Layer 9 of a small transformer language model trained on English Wikipedia (16 layers, counted from 0, width 96).
A neuron's activation on a vector x is ReLU(weights . x), where the dot is the dot product.

Input weights of the MLP neurons that the questions are about. A number n stands for (n - 128) times 0.0075.
n3: 134, 132, 173, 127, 151, 159, 125, 115, 171, 142, 92, 128, 121, 127, 72, 171, 130, 158, 174, 111, 210, 173, 133, 84, 117, 86, 89, 109, 126, 133, 84, 103, 115, 80, 132, 106, 150, 183, 110, 91, 98, 115, 136, 102, 133, 115, 151, 125, 151, 175, 182, 123, 125, 134, 92, 161, 95, 108, 157, 137, 169, 189, 172, 155, 110, 118, 110, 91, 73, 138, 159, 106, 148, 140, 111, 164, 93, 77, 117, 110, 97, 159, 153, 109, 135, 104, 179, 172, 123, 183, 84, 94, 125, 176, 117, 86
n16: 98, 84, 103, 98, 123, 192, 136, 143, 113, 130, 137, 131, 168, 97, 122, 140, 152, 111, 99, 119, 94, 70, 121, 153, 176, 92, 153, 118, 113, 130, 156, 82, 120, 162, 141, 121, 131, 97, 77, 138, 128, 115, 139, 169, 96, 120, 114, 140, 144, 189, 170, 136, 145, 91, 101, 153, 127, 149, 126, 145, 143, 100, 250, 96, 135, 139, 119, 106, 59, 127, 95, 114, 160, 114, 154, 148, 142, 108, 108, 133, 136, 133, 121, 169, 125, 151, 103, 137, 145, 147, 136, 125, 69, 126, 105, 144
n40: 98, 141, 159, 122, 62, 118, 138, 130, 118, 101, 72, 146, 106, 157, 124, 105, 121, 51, 210, 153, 165, 118, 157, 200, 140, 110, 69, 61, 164, 138, 43, 65, 145, 138, 166, 105, 128, 73, 81, 151, 128, 112, 137, 129, 126, 137, 176, 126, 119, 109, 119, 143, 122, 121, 150, 176, 135, 169, 125, 123, 145, 160, 134, 122, 107, 169, 116, 165, 86, 179, 154, 104, 154, 130, 187, 132, 204, 145, 116, 179, 184, 149, 141, 152, 109, 169, 117, 75, 113, 97, 175, 150, 106, 78, 87, 121
n48: 155, 57, 174, 130, 91, 153, 149, 133, 48, 184, 105, 129, 166, 133, 122, 66, 136, 60, 138, 146, 146, 121, 143, 141, 103, 120, 87, 87, 149, 70, 110, 112, 166, 161, 175, 154, 102, 75, 126, 116, 144, 135, 147, 174, 175, 148, 153, 130, 120, 124, 132, 122, 117, 75, 144, 142, 102, 171, 166, 189, 125, 126, 133, 80, 138, 149, 86, 128, 111, 90, 110, 73, 125, 149, 138, 155, 110, 97, 109, 73, 114, 191, 154, 162, 99, 180, 176, 115, 135, 119, 132, 148, 127, 115, 119, 197
n60: 134, 104, 69, 167, 148, 52, 149, 87, 145, 124, 117, 125, 144, 100, 109, 149, 160, 179, 134, 122, 100, 170, 109, 124, 126, 129, 85, 147, 136, 140, 152, 170, 126, 162, 90, 148, 118, 126, 161, 152, 81, 84, 109, 105, 170, 104, 102, 109, 150, 131, 174, 146, 119, 125, 107, 85, 138, 91, 120, 190, 176, 174, 160, 178, 184, 178, 139, 141, 92, 95, 101, 102, 154, 84, 113, 108, 113, 146, 74, 160, 78, 140, 141, 125, 115, 133, 117, 116, 106, 110, 131, 154, 164, 109, 148, 144
n75: 112, 149, 125, 153, 131, 125, 138, 105, 134, 125, 64, 170, 147, 105, 134, 123, 131, 97, 150, 142, 191, 182, 155, 129, 173, 100, 83, 124, 72, 159, 49, 63, 106, 130, 152, 146, 180, 133, 164, 67, 148, 79, 98, 197, 75, 87, 163, 141, 89, 173, 152, 155, 133, 82, 139, 145, 111, 112, 138, 134, 95, 132, 108, 111, 139, 123, 76, 175, 165, 110, 119, 94, 188, 103, 128, 114, 113, 185, 107, 137, 101, 120, 148, 83, 200, 123, 116, 121, 160, 188, 152, 133, 118, 189, 92, 104
n76: 116, 116, 132, 82, 81, 155, 125, 136, 165, 112, 115, 134, 117, 153, 84, 140, 64, 181, 93, 148, 94, 89, 108, 167, 115, 133, 125, 166, 148, 171, 121, 127, 120, 168, 150, 193, 141, 141, 108, 105, 73, 123, 104, 99, 188, 157, 99, 102, 143, 151, 170, 87, 76, 168, 88, 99, 108, 141, 162, 141, 84, 118, 140, 84, 150, 151, 189, 40, 114, 163, 114, 82, 123, 113, 146, 78, 163, 146, 157, 136, 154, 116, 171, 168, 114, 116, 176, 98, 71, 130, 144, 127, 121, 147, 150, 149
n87: 96, 112, 153, 133, 186, 67, 140, 148, 107, 164, 137, 137, 121, 109, 163, 170, 123, 104, 114, 134, 161, 108, 152, 160, 80, 91, 131, 98, 127, 139, 117, 186, 127, 94, 123, 128, 109, 200, 140, 95, 87, 118, 149, 134, 139, 140, 124, 51, 124, 171, 163, 198, 109, 121, 174, 116, 95, 114, 106, 88, 121, 105, 141, 168, 146, 196, 108, 157, 123, 97, 141, 138, 130, 80, 102, 96, 161, 160, 126, 120, 121, 116, 189, 76, 134, 133, 133, 107, 137, 55, 71, 115, 121, 112, 153, 157
n111: 79, 162, 116, 85, 110, 155, 88, 71, 144, 133, 56, 125, 171, 154, 133, 121, 123, 130, 209, 143, 146, 109, 164, 125, 160, 69, 132, 171, 149, 131, 89, 151, 151, 144, 142, 180, 154, 84, 130, 161, 137, 129, 71, 130, 160, 125, 91, 136, 140, 127, 115, 86, 120, 138, 127, 179, 146, 92, 173, 106, 133, 111, 166, 93, 176, 90, 113, 141, 105, 120, 143, 127, 131, 163, 126, 120, 131, 70, 162, 167, 69, 153, 112, 133, 161, 82, 141, 117, 97, 153, 184, 104, 124, 126, 123, 93
n131: 151, 156, 152, 97, 85, 75, 94, 193, 147, 151, 107, 156, 151, 117, 142, 93, 88, 163, 129, 150, 103, 95, 156, 154, 149, 172, 94, 145, 144, 149, 73, 93, 165, 140, 144, 167, 106, 163, 75, 85, 94, 138, 71, 135, 98, 131, 182, 109, 113, 75, 102, 120, 129, 160, 109, 190, 88, 51, 168, 137, 101, 149, 138, 85, 112, 168, 141, 188, 99, 151, 121, 67, 181, 179, 160, 98, 142, 125, 73, 87, 151, 126, 127, 183, 154, 100, 208, 110, 157, 137, 109, 132, 145, 141, 117, 172
n139: 131, 140, 179, 71, 132, 119, 115, 138, 148, 106, 136, 103, 168, 138, 114, 200, 125, 138, 122, 96, 112, 129, 52, 117, 210, 147, 117, 122, 137, 122, 81, 194, 101, 143, 158, 190, 182, 168, 148, 153, 102, 110, 176, 175, 87, 119, 82, 182, 80, 128, 127, 138, 112, 140, 112, 164, 117, 108, 151, 122, 83, 79, 147, 128, 200, 131, 109, 143, 124, 144, 93, 146, 179, 86, 97, 152, 143, 132, 105, 169, 145, 187, 162, 111, 125, 105, 127, 140, 155, 71, 77, 66, 85, 115, 92, 93
n170: 94, 91, 111, 122, 135, 117, 184, 83, 153, 143, 155, 148, 126, 111, 72, 140, 151, 62, 82, 153, 177, 147, 149, 103, 123, 164, 131, 78, 85, 185, 92, 175, 127, 186, 103, 137, 91, 98, 119, 133, 127, 128, 115, 158, 71, 121, 127, 60, 151, 127, 163, 123, 98, 166, 110, 103, 203, 111, 121, 117, 134, 129, 137, 91, 153, 114, 181, 172, 84, 124, 55, 155, 155, 167, 89, 103, 150, 125, 123, 142, 154, 112, 151, 113, 96, 125, 188, 182, 102, 165, 172, 147, 131, 170, 106, 160
n171: 110, 92, 134, 157, 108, 116, 189, 101, 118, 122, 143, 126, 162, 117, 136, 143, 130, 118, 134, 96, 109, 132, 151, 126, 121, 152, 128, 108, 135, 139, 122, 87, 126, 92, 86, 163, 146, 171, 156, 142, 90, 78, 113, 94, 143, 133, 156, 132, 121, 161, 143, 82, 130, 95, 126, 151, 123, 225, 105, 130, 118, 144, 188, 167, 146, 123, 134, 135, 168, 68, 142, 116, 143, 70, 115, 109, 156, 154, 134, 137, 123, 110, 141, 107, 147, 82, 83, 127, 156, 155, 128, 99, 128, 133, 96, 98
n175: 109, 155, 148, 175, 174, 118, 183, 109, 144, 134, 183, 157, 91, 164, 37, 110, 166, 73, 129, 176, 66, 156, 118, 164, 128, 82, 175, 159, 127, 125, 127, 87, 132, 151, 103, 174, 118, 130, 93, 159, 66, 139, 116, 155, 93, 172, 148, 160, 138, 97, 77, 125, 106, 105, 121, 125, 113, 27, 110, 128, 166, 120, 196, 63, 122, 121, 197, 205, 80, 173, 144, 49, 134, 87, 102, 63, 117, 170, 189, 151, 102, 129, 109, 85, 110, 143, 111, 152, 182, 60, 110, 110, 94, 116, 130, 112
n259: 144, 157, 91, 97, 128, 101, 153, 185, 153, 124, 132, 124, 169, 152, 124, 104, 94, 87, 148, 134, 197, 117, 141, 176, 130, 92, 131, 64, 126, 138, 137, 95, 124, 152, 146, 182, 134, 177, 107, 88, 96, 85, 130, 183, 99, 147, 183, 130, 92, 156, 123, 163, 138, 136, 132, 142, 176, 128, 90, 110, 131, 126, 183, 75, 150, 86, 83, 133, 130, 142, 140, 91, 141, 99, 154, 68, 125, 129, 117, 132, 142, 112, 138, 137, 166, 99, 116, 119, 124, 157, 60, 92, 90, 119, 118, 97
n266: 125, 118, 79, 52, 119, 105, 129, 111, 173, 155, 145, 157, 137, 93, 119, 150, 161, 141, 178, 136, 141, 106, 94, 127, 142, 119, 163, 96, 195, 112, 164, 111, 140, 47, 120, 117, 117, 166, 100, 153, 152, 71, 132, 129, 130, 123, 159, 76, 118, 131, 139, 107, 133, 111, 206, 59, 131, 119, 100, 122, 135, 137, 117, 142, 97, 186, 191, 118, 132, 130, 155, 167, 194, 146, 118, 130, 117, 147, 88, 108, 65, 93, 133, 163, 125, 66, 203, 203, 78, 70, 118, 223, 101, 107, 93, 129
n294: 114, 99, 147, 80, 141, 111, 123, 93, 77, 99, 176, 153, 114, 66, 116, 111, 140, 107, 180, 137, 107, 134, 182, 149, 130, 103, 116, 121, 153, 184, 138, 158, 87, 152, 151, 128, 165, 60, 159, 131, 126, 78, 127, 130, 132, 188, 137, 122, 109, 103, 62, 152, 136, 108, 136, 224, 154, 77, 167, 99, 114, 166, 101, 134, 155, 96, 175, 75, 103, 140, 61, 153, 120, 116, 161, 128, 129, 146, 136, 130, 114, 116, 135, 129, 174, 109, 121, 135, 101, 81, 116, 150, 137, 145, 124, 163
n310: 127, 127, 134, 147, 113, 99, 167, 176, 129, 102, 118, 142, 126, 101, 131, 130, 105, 123, 136, 92, 126, 101, 150, 139, 183, 108, 116, 99, 116, 115, 145, 105, 121, 89, 156, 140, 85, 111, 117, 157, 140, 114, 102, 126, 136, 178, 93, 96, 157, 48, 195, 184, 153, 68, 100, 147, 185, 104, 151, 152, 174, 197, 123, 79, 157, 93, 107, 112, 123, 164, 114, 215, 160, 130, 145, 154, 92, 49, 75, 120, 77, 113, 116, 156, 119, 124, 118, 122, 127, 125, 142, 124, 102, 154, 177, 162
n332: 195, 126, 134, 74, 145, 140, 135, 130, 94, 112, 150, 154, 109, 118, 109, 161, 127, 91, 149, 140, 132, 128, 94, 73, 103, 139, 174, 96, 155, 103, 149, 126, 177, 108, 214, 170, 182, 115, 160, 134, 134, 128, 148, 113, 114, 211, 216, 166, 141, 72, 121, 146, 163, 106, 86, 160, 96, 169, 113, 139, 142, 94, 124, 129, 148, 91, 87, 146, 128, 93, 165, 122, 122, 105, 112, 133, 94, 97, 147, 113, 109, 71, 133, 172, 112, 155, 132, 153, 129, 113, 144, 106, 12, 130, 66, 109
n336: 128, 49, 91, 145, 96, 82, 145, 91, 132, 115, 73, 138, 112, 118, 104, 176, 136, 122, 149, 110, 143, 101, 125, 103, 96, 163, 135, 128, 137, 145, 92, 126, 106, 171, 173, 142, 120, 145, 106, 108, 82, 124, 197, 101, 134, 151, 90, 101, 153, 86, 129, 163, 153, 157, 183, 121, 106, 151, 104, 141, 86, 137, 62, 87, 98, 152, 155, 146, 111, 154, 161, 143, 189, 124, 150, 80, 158, 176, 131, 105, 192, 126, 183, 73, 153, 183, 105, 122, 81, 136, 139, 133, 177, 144, 154, 105
n370: 180, 116, 148, 196, 84, 145, 106, 93, 190, 115, 171, 125, 149, 165, 137, 152, 121, 126, 175, 146, 85, 129, 154, 158, 112, 67, 139, 121, 141, 186, 136, 160, 112, 77, 148, 105, 110, 139, 158, 83, 97, 179, 183, 146, 185, 162, 155, 69, 160, 116, 122, 47, 86, 149, 110, 155, 118, 82, 113, 99, 102, 132, 108, 140, 152, 82, 101, 154, 119, 94, 173, 122, 130, 108, 124, 118, 94, 152, 125, 71, 82, 73, 124, 72, 144, 162, 145, 132, 134, 130, 86, 141, 177, 161, 175, 89

Each question shows a token from some text and the vector x that enters the MLP there. A number n stands for (n - 128) times 0.044.

", ": 147, 142, 125, 152, 135, 162, 149, 124, 151, 127, 155, 96, 117, 112, 132, 124, 124, 148, 147, 111, 115, 131, 174, 88, 130, 178, 98, 131, 110, 110, 120, 111, 130, 166, 126, 121, 135, 124, 128, 129, 154, 127, 108, 109, 121, 130, 94, 158, 126, 133, 123, 165, 115, 137, 152, 118, 121, 148, 114, 108, 143, 103, 145, 132, 129, 143, 127, 139, 152, 113, 130, 146, 146, 152, 140, 100, 112, 143, 169, 134, 110, 115, 93, 96, 134, 171, 135, 139, 40, 138, 135, 117, 143, 78, 111, 173
The three highest activations, in order: n336, n170, n60

"Sw": 104, 149, 133, 146, 105, 152, 156, 133, 163, 126, 160, 71, 122, 134, 177, 130, 134, 147, 118, 93, 77, 104, 186, 100, 142, 180, 66, 198, 125, 67, 151, 117, 152, 157, 112, 86, 132, 109, 160, 148, 128, 130, 123, 136, 91, 111, 100, 201, 170, 163, 133, 141, 119, 131, 152, 119, 131, 170, 73, 107, 127, 89, 155, 119, 109, 165, 143, 125, 116, 90, 100, 152, 124, 168, 147, 139, 89, 140, 186, 118, 129, 113, 125, 107, 89, 148, 132, 120, 100, 112, 112, 119, 108, 99, 129, 170
Which of these neurons fires most? n16

"F": 113, 140, 139, 123, 117, 140, 150, 109, 170, 133, 149, 66, 96, 118, 171, 62, 111, 144, 109, 76, 123, 186, 184, 33, 187, 174, 103, 151, 145, 121, 126, 140, 123, 130, 124, 102, 145, 109, 152, 145, 150, 121, 123, 168, 112, 116, 77, 186, 128, 148, 107, 146, 153, 119, 150, 120, 139, 133, 114, 102, 137, 103, 139, 122, 109, 106, 145, 99, 185, 123, 115, 137, 106, 128, 138, 98, 146, 114, 151, 105, 140, 105, 136, 114, 102, 146, 124, 132, 104, 115, 143, 116, 134, 120, 118, 211
Which of these neurons fires most? n294

"ul": 156, 169, 118, 75, 115, 130, 162, 132, 180, 150, 175, 50, 130, 119, 166, 132, 95, 164, 121, 119, 135, 121, 170, 148, 153, 184, 119, 165, 148, 124, 72, 138, 136, 111, 113, 91, 110, 74, 134, 98, 160, 117, 125, 134, 109, 142, 99, 216, 130, 135, 121, 178, 150, 157, 101, 134, 122, 147, 106, 115, 155, 122, 142, 122, 82, 141, 109, 124, 172, 110, 128, 147, 133, 108, 133, 77, 88, 98, 179, 128, 134, 99, 134, 132, 114, 148, 121, 114, 91, 154, 103, 97, 100, 96, 148, 134
Which two neurons fire most, strongest first? n259, n332

"i": 149, 188, 111, 55, 141, 164, 124, 137, 198, 175, 149, 76, 117, 125, 170, 68, 158, 157, 129, 109, 125, 108, 165, 122, 140, 120, 120, 138, 100, 71, 84, 92, 164, 134, 76, 112, 133, 132, 115, 117, 157, 110, 152, 126, 96, 95, 129, 160, 151, 171, 95, 145, 146, 146, 147, 126, 100, 125, 121, 100, 142, 149, 106, 161, 99, 100, 160, 141, 151, 135, 108, 186, 99, 145, 140, 66, 83, 166, 147, 123, 108, 95, 116, 104, 129, 122, 190, 150, 120, 148, 101, 149, 93, 87, 131, 152
The most active neuron and its activation: n266, at about 6.7

"aj": 139, 208, 155, 107, 133, 147, 144, 127, 215, 125, 159, 71, 118, 119, 93, 102, 115, 143, 113, 75, 97, 161, 178, 95, 144, 163, 117, 194, 104, 45, 120, 105, 129, 118, 155, 104, 106, 121, 129, 145, 148, 161, 109, 110, 105, 126, 118, 202, 141, 140, 92, 168, 125, 113, 115, 88, 52, 137, 125, 103, 128, 185, 156, 136, 103, 150, 133, 161, 128, 116, 104, 113, 117, 145, 144, 110, 96, 134, 184, 147, 137, 153, 141, 110, 123, 147, 129, 138, 118, 141, 100, 90, 113, 85, 156, 142
The most active neuron and its activation: n175, at about 6.2

"o ": 108, 128, 116, 123, 118, 102, 130, 108, 158, 125, 151, 80, 129, 151, 186, 54, 133, 123, 144, 133, 142, 144, 175, 126, 117, 122, 122, 146, 138, 88, 86, 133, 134, 133, 126, 91, 137, 95, 149, 119, 144, 147, 135, 104, 109, 128, 106, 177, 125, 102, 96, 163, 134, 155, 115, 142, 144, 130, 145, 127, 184, 105, 160, 119, 84, 133, 119, 167, 180, 145, 132, 126, 121, 158, 149, 109, 101, 149, 166, 128, 120, 145, 118, 100, 130, 134, 140, 112, 66, 129, 152, 119, 124, 67, 127, 182
Which two neurons fire most, strongest first? n40, n111

"w": 113, 144, 141, 134, 129, 150, 171, 118, 145, 118, 163, 36, 117, 119, 159, 93, 115, 151, 124, 99, 123, 125, 187, 110, 131, 163, 113, 170, 130, 84, 160, 114, 142, 143, 87, 115, 153, 123, 158, 152, 177, 103, 142, 128, 98, 80, 74, 202, 161, 130, 146, 157, 92, 147, 144, 100, 160, 169, 98, 135, 130, 123, 146, 149, 113, 154, 143, 85, 163, 87, 129, 151, 107, 85, 145, 107, 34, 166, 126, 86, 154, 112, 149, 109, 130, 116, 132, 126, 95, 112, 106, 130, 94, 106, 152, 166
Which of these neurons fires most? n171

"en": 102, 173, 122, 97, 147, 139, 147, 160, 187, 127, 155, 114, 140, 114, 174, 126, 91, 91, 114, 96, 151, 136, 194, 119, 133, 137, 139, 122, 147, 108, 99, 121, 117, 159, 74, 96, 107, 127, 138, 92, 168, 123, 117, 105, 91, 142, 103, 194, 165, 135, 120, 186, 152, 143, 124, 150, 143, 137, 116, 105, 165, 124, 84, 130, 85, 124, 132, 124, 167, 110, 155, 176, 92, 165, 136, 102, 65, 173, 161, 121, 125, 129, 146, 77, 126, 139, 142, 131, 111, 145, 100, 131, 76, 81, 125, 81
The three highest activations, in order: n259, n75, n87

"out ": 142, 125, 119, 134, 130, 151, 158, 133, 154, 119, 176, 91, 122, 129, 182, 112, 135, 150, 130, 123, 129, 125, 179, 139, 158, 173, 116, 146, 126, 97, 116, 121, 126, 115, 116, 127, 116, 100, 141, 100, 148, 166, 142, 147, 95, 133, 97, 155, 132, 114, 118, 150, 145, 163, 123, 106, 142, 162, 130, 143, 166, 121, 130, 122, 121, 141, 126, 128, 149, 92, 128, 133, 146, 155, 121, 96, 119, 159, 134, 106, 135, 130, 97, 93, 113, 154, 132, 109, 42, 118, 120, 109, 128, 82, 102, 151
The three highest activations, in order: n336, n48, n170

"they ": 136, 177, 144, 109, 120, 140, 154, 105, 158, 118, 160, 99, 127, 130, 129, 61, 115, 150, 158, 133, 110, 111, 204, 136, 156, 151, 104, 123, 129, 98, 118, 126, 123, 163, 112, 75, 130, 80, 163, 125, 150, 116, 142, 120, 106, 115, 114, 175, 115, 122, 111, 180, 123, 145, 132, 105, 120, 125, 127, 125, 149, 133, 157, 125, 120, 113, 118, 134, 168, 137, 102, 129, 112, 139, 151, 117, 124, 154, 155, 127, 117, 111, 116, 140, 123, 168, 144, 108, 55, 132, 131, 117, 135, 77, 115, 173
The most active neuron and its activation: n40, at about 4.1

"fe": 113, 174, 131, 112, 137, 141, 177, 137, 187, 134, 177, 46, 115, 122, 166, 123, 116, 160, 110, 120, 118, 90, 170, 112, 143, 143, 75, 199, 90, 100, 99, 147, 159, 139, 127, 107, 115, 108, 120, 101, 167, 135, 150, 135, 115, 111, 117, 222, 116, 122, 107, 139, 147, 141, 131, 131, 146, 172, 92, 126, 136, 89, 154, 125, 108, 110, 156, 123, 151, 111, 121, 135, 139, 108, 161, 127, 79, 163, 135, 120, 146, 95, 124, 66, 135, 163, 133, 120, 83, 138, 87, 133, 113, 88, 153, 135
Which two neurons fire most, strongest first? n139, n259

"ement ": 161, 148, 134, 120, 143, 141, 150, 151, 124, 150, 149, 75, 89, 141, 167, 135, 137, 132, 110, 96, 107, 149, 199, 142, 158, 133, 122, 138, 134, 100, 93, 127, 130, 132, 111, 123, 109, 106, 150, 106, 162, 149, 117, 124, 97, 118, 115, 164, 132, 123, 122, 170, 138, 138, 123, 103, 114, 128, 97, 125, 178, 150, 130, 120, 119, 129, 148, 130, 178, 100, 121, 135, 125, 154, 161, 129, 91, 127, 133, 93, 130, 130, 123, 102, 114, 132, 157, 110, 57, 122, 129, 120, 137, 72, 97, 191
Which of these neurons fires most? n48

"and ": 118, 151, 147, 121, 120, 142, 157, 118, 140, 130, 157, 89, 107, 143, 129, 91, 114, 156, 152, 88, 122, 105, 195, 131, 136, 162, 103, 156, 151, 100, 126, 126, 142, 153, 104, 105, 131, 115, 123, 130, 149, 125, 120, 127, 133, 116, 119, 188, 117, 119, 106, 144, 134, 134, 158, 115, 105, 136, 133, 96, 185, 131, 119, 133, 116, 118, 129, 126, 165, 131, 126, 136, 103, 132, 141, 95, 116, 165, 172, 110, 127, 119, 100, 107, 122, 144, 139, 146, 51, 130, 145, 121, 120, 71, 113, 193
The three highest activations, in order: n294, n40, n111

"es": 145, 194, 154, 124, 170, 175, 129, 140, 168, 137, 167, 85, 122, 100, 136, 99, 142, 148, 129, 116, 123, 135, 150, 111, 136, 170, 120, 154, 149, 117, 117, 116, 120, 150, 132, 53, 138, 108, 146, 107, 147, 175, 115, 101, 133, 115, 136, 199, 113, 112, 160, 144, 145, 118, 123, 104, 133, 129, 119, 122, 178, 118, 121, 160, 98, 111, 88, 96, 152, 67, 103, 144, 135, 156, 130, 91, 103, 154, 153, 69, 132, 91, 110, 45, 94, 124, 119, 160, 110, 174, 149, 140, 130, 79, 152, 125
The three highest activations, in order: n3, n370, n332

"\" ": 155, 162, 126, 120, 165, 189, 135, 134, 130, 136, 144, 117, 124, 141, 162, 95, 90, 148, 140, 109, 126, 139, 159, 121, 118, 142, 103, 163, 125, 121, 123, 114, 142, 135, 107, 97, 119, 80, 147, 98, 134, 164, 111, 117, 131, 130, 88, 221, 107, 148, 123, 162, 124, 103, 106, 145, 117, 139, 111, 124, 145, 119, 137, 119, 147, 165, 131, 123, 182, 113, 99, 159, 134, 120, 144, 117, 75, 159, 151, 128, 122, 120, 116, 98, 134, 138, 150, 118, 51, 109, 112, 125, 133, 90, 125, 156
The most active neuron and its activation: n294, at about 1.3

"ir ": 156, 167, 153, 103, 154, 133, 114, 140, 105, 126, 183, 116, 97, 142, 129, 100, 109, 131, 144, 99, 104, 156, 153, 143, 146, 127, 142, 141, 118, 96, 111, 113, 137, 114, 102, 78, 97, 108, 113, 95, 168, 149, 118, 137, 89, 120, 99, 210, 140, 152, 125, 161, 135, 114, 122, 121, 89, 109, 96, 118, 179, 128, 141, 118, 104, 121, 126, 159, 186, 127, 120, 139, 118, 154, 134, 150, 61, 123, 172, 135, 160, 146, 155, 124, 113, 122, 130, 111, 85, 120, 154, 122, 101, 61, 146, 197
Which of these neurons fires most? n175

"en ": 140, 132, 133, 113, 148, 173, 136, 119, 141, 141, 153, 93, 122, 143, 151, 111, 111, 152, 129, 112, 115, 120, 194, 131, 149, 151, 108, 137, 124, 95, 117, 136, 123, 130, 102, 89, 117, 108, 127, 101, 144, 141, 135, 128, 91, 113, 99, 179, 159, 152, 126, 182, 117, 112, 134, 104, 140, 127, 107, 136, 177, 145, 142, 157, 116, 104, 130, 126, 194, 99, 109, 141, 130, 141, 113, 131, 55, 182, 165, 108, 114, 130, 106, 104, 124, 138, 160, 138, 59, 134, 123, 124, 112, 87, 113, 152
Which of these neurons fires most? n266

"Am": 103, 170, 131, 126, 133, 148, 148, 135, 133, 141, 152, 85, 125, 118, 156, 117, 74, 147, 134, 91, 138, 147, 186, 140, 138, 153, 122, 173, 116, 140, 110, 141, 127, 131, 143, 82, 114, 131, 138, 95, 135, 125, 141, 119, 69, 117, 100, 180, 169, 139, 98, 176, 112, 137, 122, 106, 102, 114, 134, 96, 96, 126, 170, 138, 94, 158, 144, 138, 157, 136, 99, 114, 95, 135, 132, 68, 108, 132, 160, 88, 178, 117, 142, 104, 108, 130, 161, 131, 122, 110, 134, 105, 97, 68, 139, 234
Which two neurons fire most, strongest first? n87, n131

"ou ": 117, 156, 143, 128, 123, 121, 133, 116, 148, 127, 153, 93, 97, 134, 164, 64, 125, 152, 160, 152, 131, 156, 183, 130, 144, 175, 112, 171, 149, 87, 112, 122, 122, 137, 122, 69, 128, 81, 137, 105, 145, 156, 154, 123, 104, 110, 100, 161, 115, 131, 119, 196, 135, 152, 125, 106, 126, 128, 126, 143, 185, 117, 146, 132, 109, 123, 104, 157, 186, 119, 106, 115, 128, 161, 119, 135, 123, 139, 156, 103, 130, 115, 111, 102, 114, 119, 141, 114, 73, 103, 121, 129, 137, 65, 112, 162
Which two neurons fire most, strongest first? n40, n48

"tr": 118, 182, 132, 132, 155, 157, 171, 145, 166, 123, 161, 88, 157, 135, 178, 65, 119, 176, 90, 84, 112, 124, 179, 134, 111, 137, 131, 176, 111, 59, 117, 127, 157, 138, 120, 65, 133, 52, 157, 127, 152, 119, 152, 149, 100, 137, 90, 155, 86, 150, 98, 123, 97, 132, 143, 140, 155, 126, 95, 131, 137, 127, 108, 122, 99, 121, 116, 89, 150, 98, 137, 150, 134, 120, 159, 89, 115, 155, 167, 104, 162, 136, 163, 88, 114, 138, 105, 108, 92, 140, 144, 156, 127, 105, 126, 163
Which of these neurons fires most? n294

"al ": 168, 143, 131, 119, 158, 145, 126, 124, 153, 160, 147, 58, 103, 152, 170, 111, 124, 145, 93, 95, 131, 143, 197, 122, 130, 142, 118, 137, 135, 106, 91, 130, 135, 115, 119, 139, 107, 111, 136, 127, 131, 152, 112, 107, 113, 127, 119, 175, 139, 125, 136, 163, 124, 128, 112, 113, 125, 152, 124, 114, 188, 151, 128, 121, 137, 117, 129, 119, 179, 101, 107, 165, 119, 125, 149, 94, 94, 143, 151, 102, 143, 134, 108, 96, 99, 142, 163, 125, 55, 117, 145, 128, 136, 78, 108, 173
The three highest activations, in order: n310, n48, n170

"call": 150, 172, 106, 70, 118, 206, 152, 114, 165, 149, 108, 66, 108, 117, 150, 106, 106, 160, 146, 124, 99, 122, 171, 85, 158, 156, 128, 174, 94, 125, 115, 124, 168, 174, 139, 91, 107, 67, 162, 112, 162, 130, 139, 101, 133, 90, 95, 203, 126, 140, 112, 167, 127, 164, 109, 94, 114, 149, 126, 145, 96, 110, 156, 135, 105, 120, 148, 136, 160, 129, 119, 125, 106, 154, 168, 94, 81, 155, 167, 95, 122, 112, 114, 103, 129, 156, 151, 118, 104, 149, 152, 133, 114, 75, 136, 132
Which of these neurons fires most? n111

"first ": 135, 164, 146, 131, 143, 164, 152, 125, 130, 134, 157, 61, 133, 175, 152, 106, 103, 159, 119, 107, 126, 124, 193, 127, 96, 166, 120, 138, 142, 131, 127, 110, 122, 125, 82, 143, 142, 105, 140, 138, 140, 140, 126, 116, 125, 91, 73, 207, 145, 136, 134, 169, 116, 127, 120, 94, 148, 145, 109, 138, 169, 125, 115, 128, 135, 124, 113, 116, 158, 119, 149, 141, 133, 127, 166, 116, 87, 164, 142, 116, 107, 126, 127, 95, 120, 125, 150, 102, 56, 129, 134, 119, 104, 89, 87, 153
Which two neurons fire most, strongest first? n171, n60

"under": 140, 156, 136, 121, 83, 130, 163, 108, 150, 108, 164, 74, 132, 119, 139, 115, 119, 169, 158, 115, 131, 137, 189, 120, 150, 164, 130, 146, 145, 139, 110, 146, 131, 150, 129, 100, 123, 89, 148, 130, 179, 150, 131, 122, 158, 128, 98, 191, 155, 116, 130, 171, 140, 145, 112, 98, 129, 140, 158, 114, 104, 89, 120, 133, 113, 115, 133, 103, 154, 118, 101, 125, 136, 162, 164, 120, 80, 161, 169, 109, 121, 117, 104, 121, 95, 169, 127, 149, 76, 110, 155, 92, 72, 53, 113, 126
The most active neuron and its activation: n332, at about 2.5

"com": 80, 208, 133, 107, 145, 135, 187, 137, 181, 160, 158, 39, 124, 137, 196, 129, 82, 135, 115, 108, 131, 124, 183, 159, 76, 127, 143, 172, 119, 102, 139, 141, 128, 148, 115, 147, 112, 132, 161, 116, 160, 136, 139, 125, 129, 72, 65, 202, 147, 142, 116, 161, 110, 130, 155, 75, 147, 122, 113, 125, 125, 93, 131, 137, 104, 149, 122, 87, 141, 115, 120, 147, 137, 147, 156, 118, 73, 137, 131, 107, 140, 113, 140, 69, 115, 115, 161, 114, 102, 131, 107, 122, 101, 96, 108, 151
The most active neuron and its activation: n87, at about 3.5

"served ": 133, 153, 107, 127, 126, 170, 159, 100, 183, 128, 152, 91, 102, 157, 144, 88, 137, 149, 133, 118, 134, 160, 177, 130, 117, 133, 119, 142, 124, 99, 110, 111, 134, 120, 98, 153, 159, 89, 155, 127, 135, 171, 113, 120, 108, 112, 101, 161, 103, 122, 120, 154, 111, 153, 106, 144, 137, 141, 111, 122, 145, 114, 133, 129, 116, 111, 124, 126, 188, 134, 145, 148, 137, 159, 165, 93, 102, 159, 178, 116, 125, 131, 119, 87, 123, 142, 163, 113, 54, 125, 127, 105, 131, 89, 86, 155
The three highest activations, in order: n111, n175, n75

"u": 119, 135, 113, 84, 123, 100, 127, 119, 188, 139, 183, 91, 130, 113, 172, 95, 95, 122, 144, 105, 140, 136, 168, 135, 119, 133, 116, 144, 124, 73, 71, 113, 128, 171, 111, 101, 142, 137, 163, 96, 168, 106, 105, 93, 116, 145, 114, 216, 104, 103, 77, 162, 124, 167, 106, 131, 146, 138, 156, 85, 153, 115, 152, 126, 71, 164, 173, 135, 175, 145, 123, 159, 113, 101, 151, 87, 103, 120, 176, 138, 162, 130, 151, 89, 130, 135, 109, 124, 108, 125, 116, 108, 134, 100, 157, 159
Which two neurons fire most, strongest first? n294, n259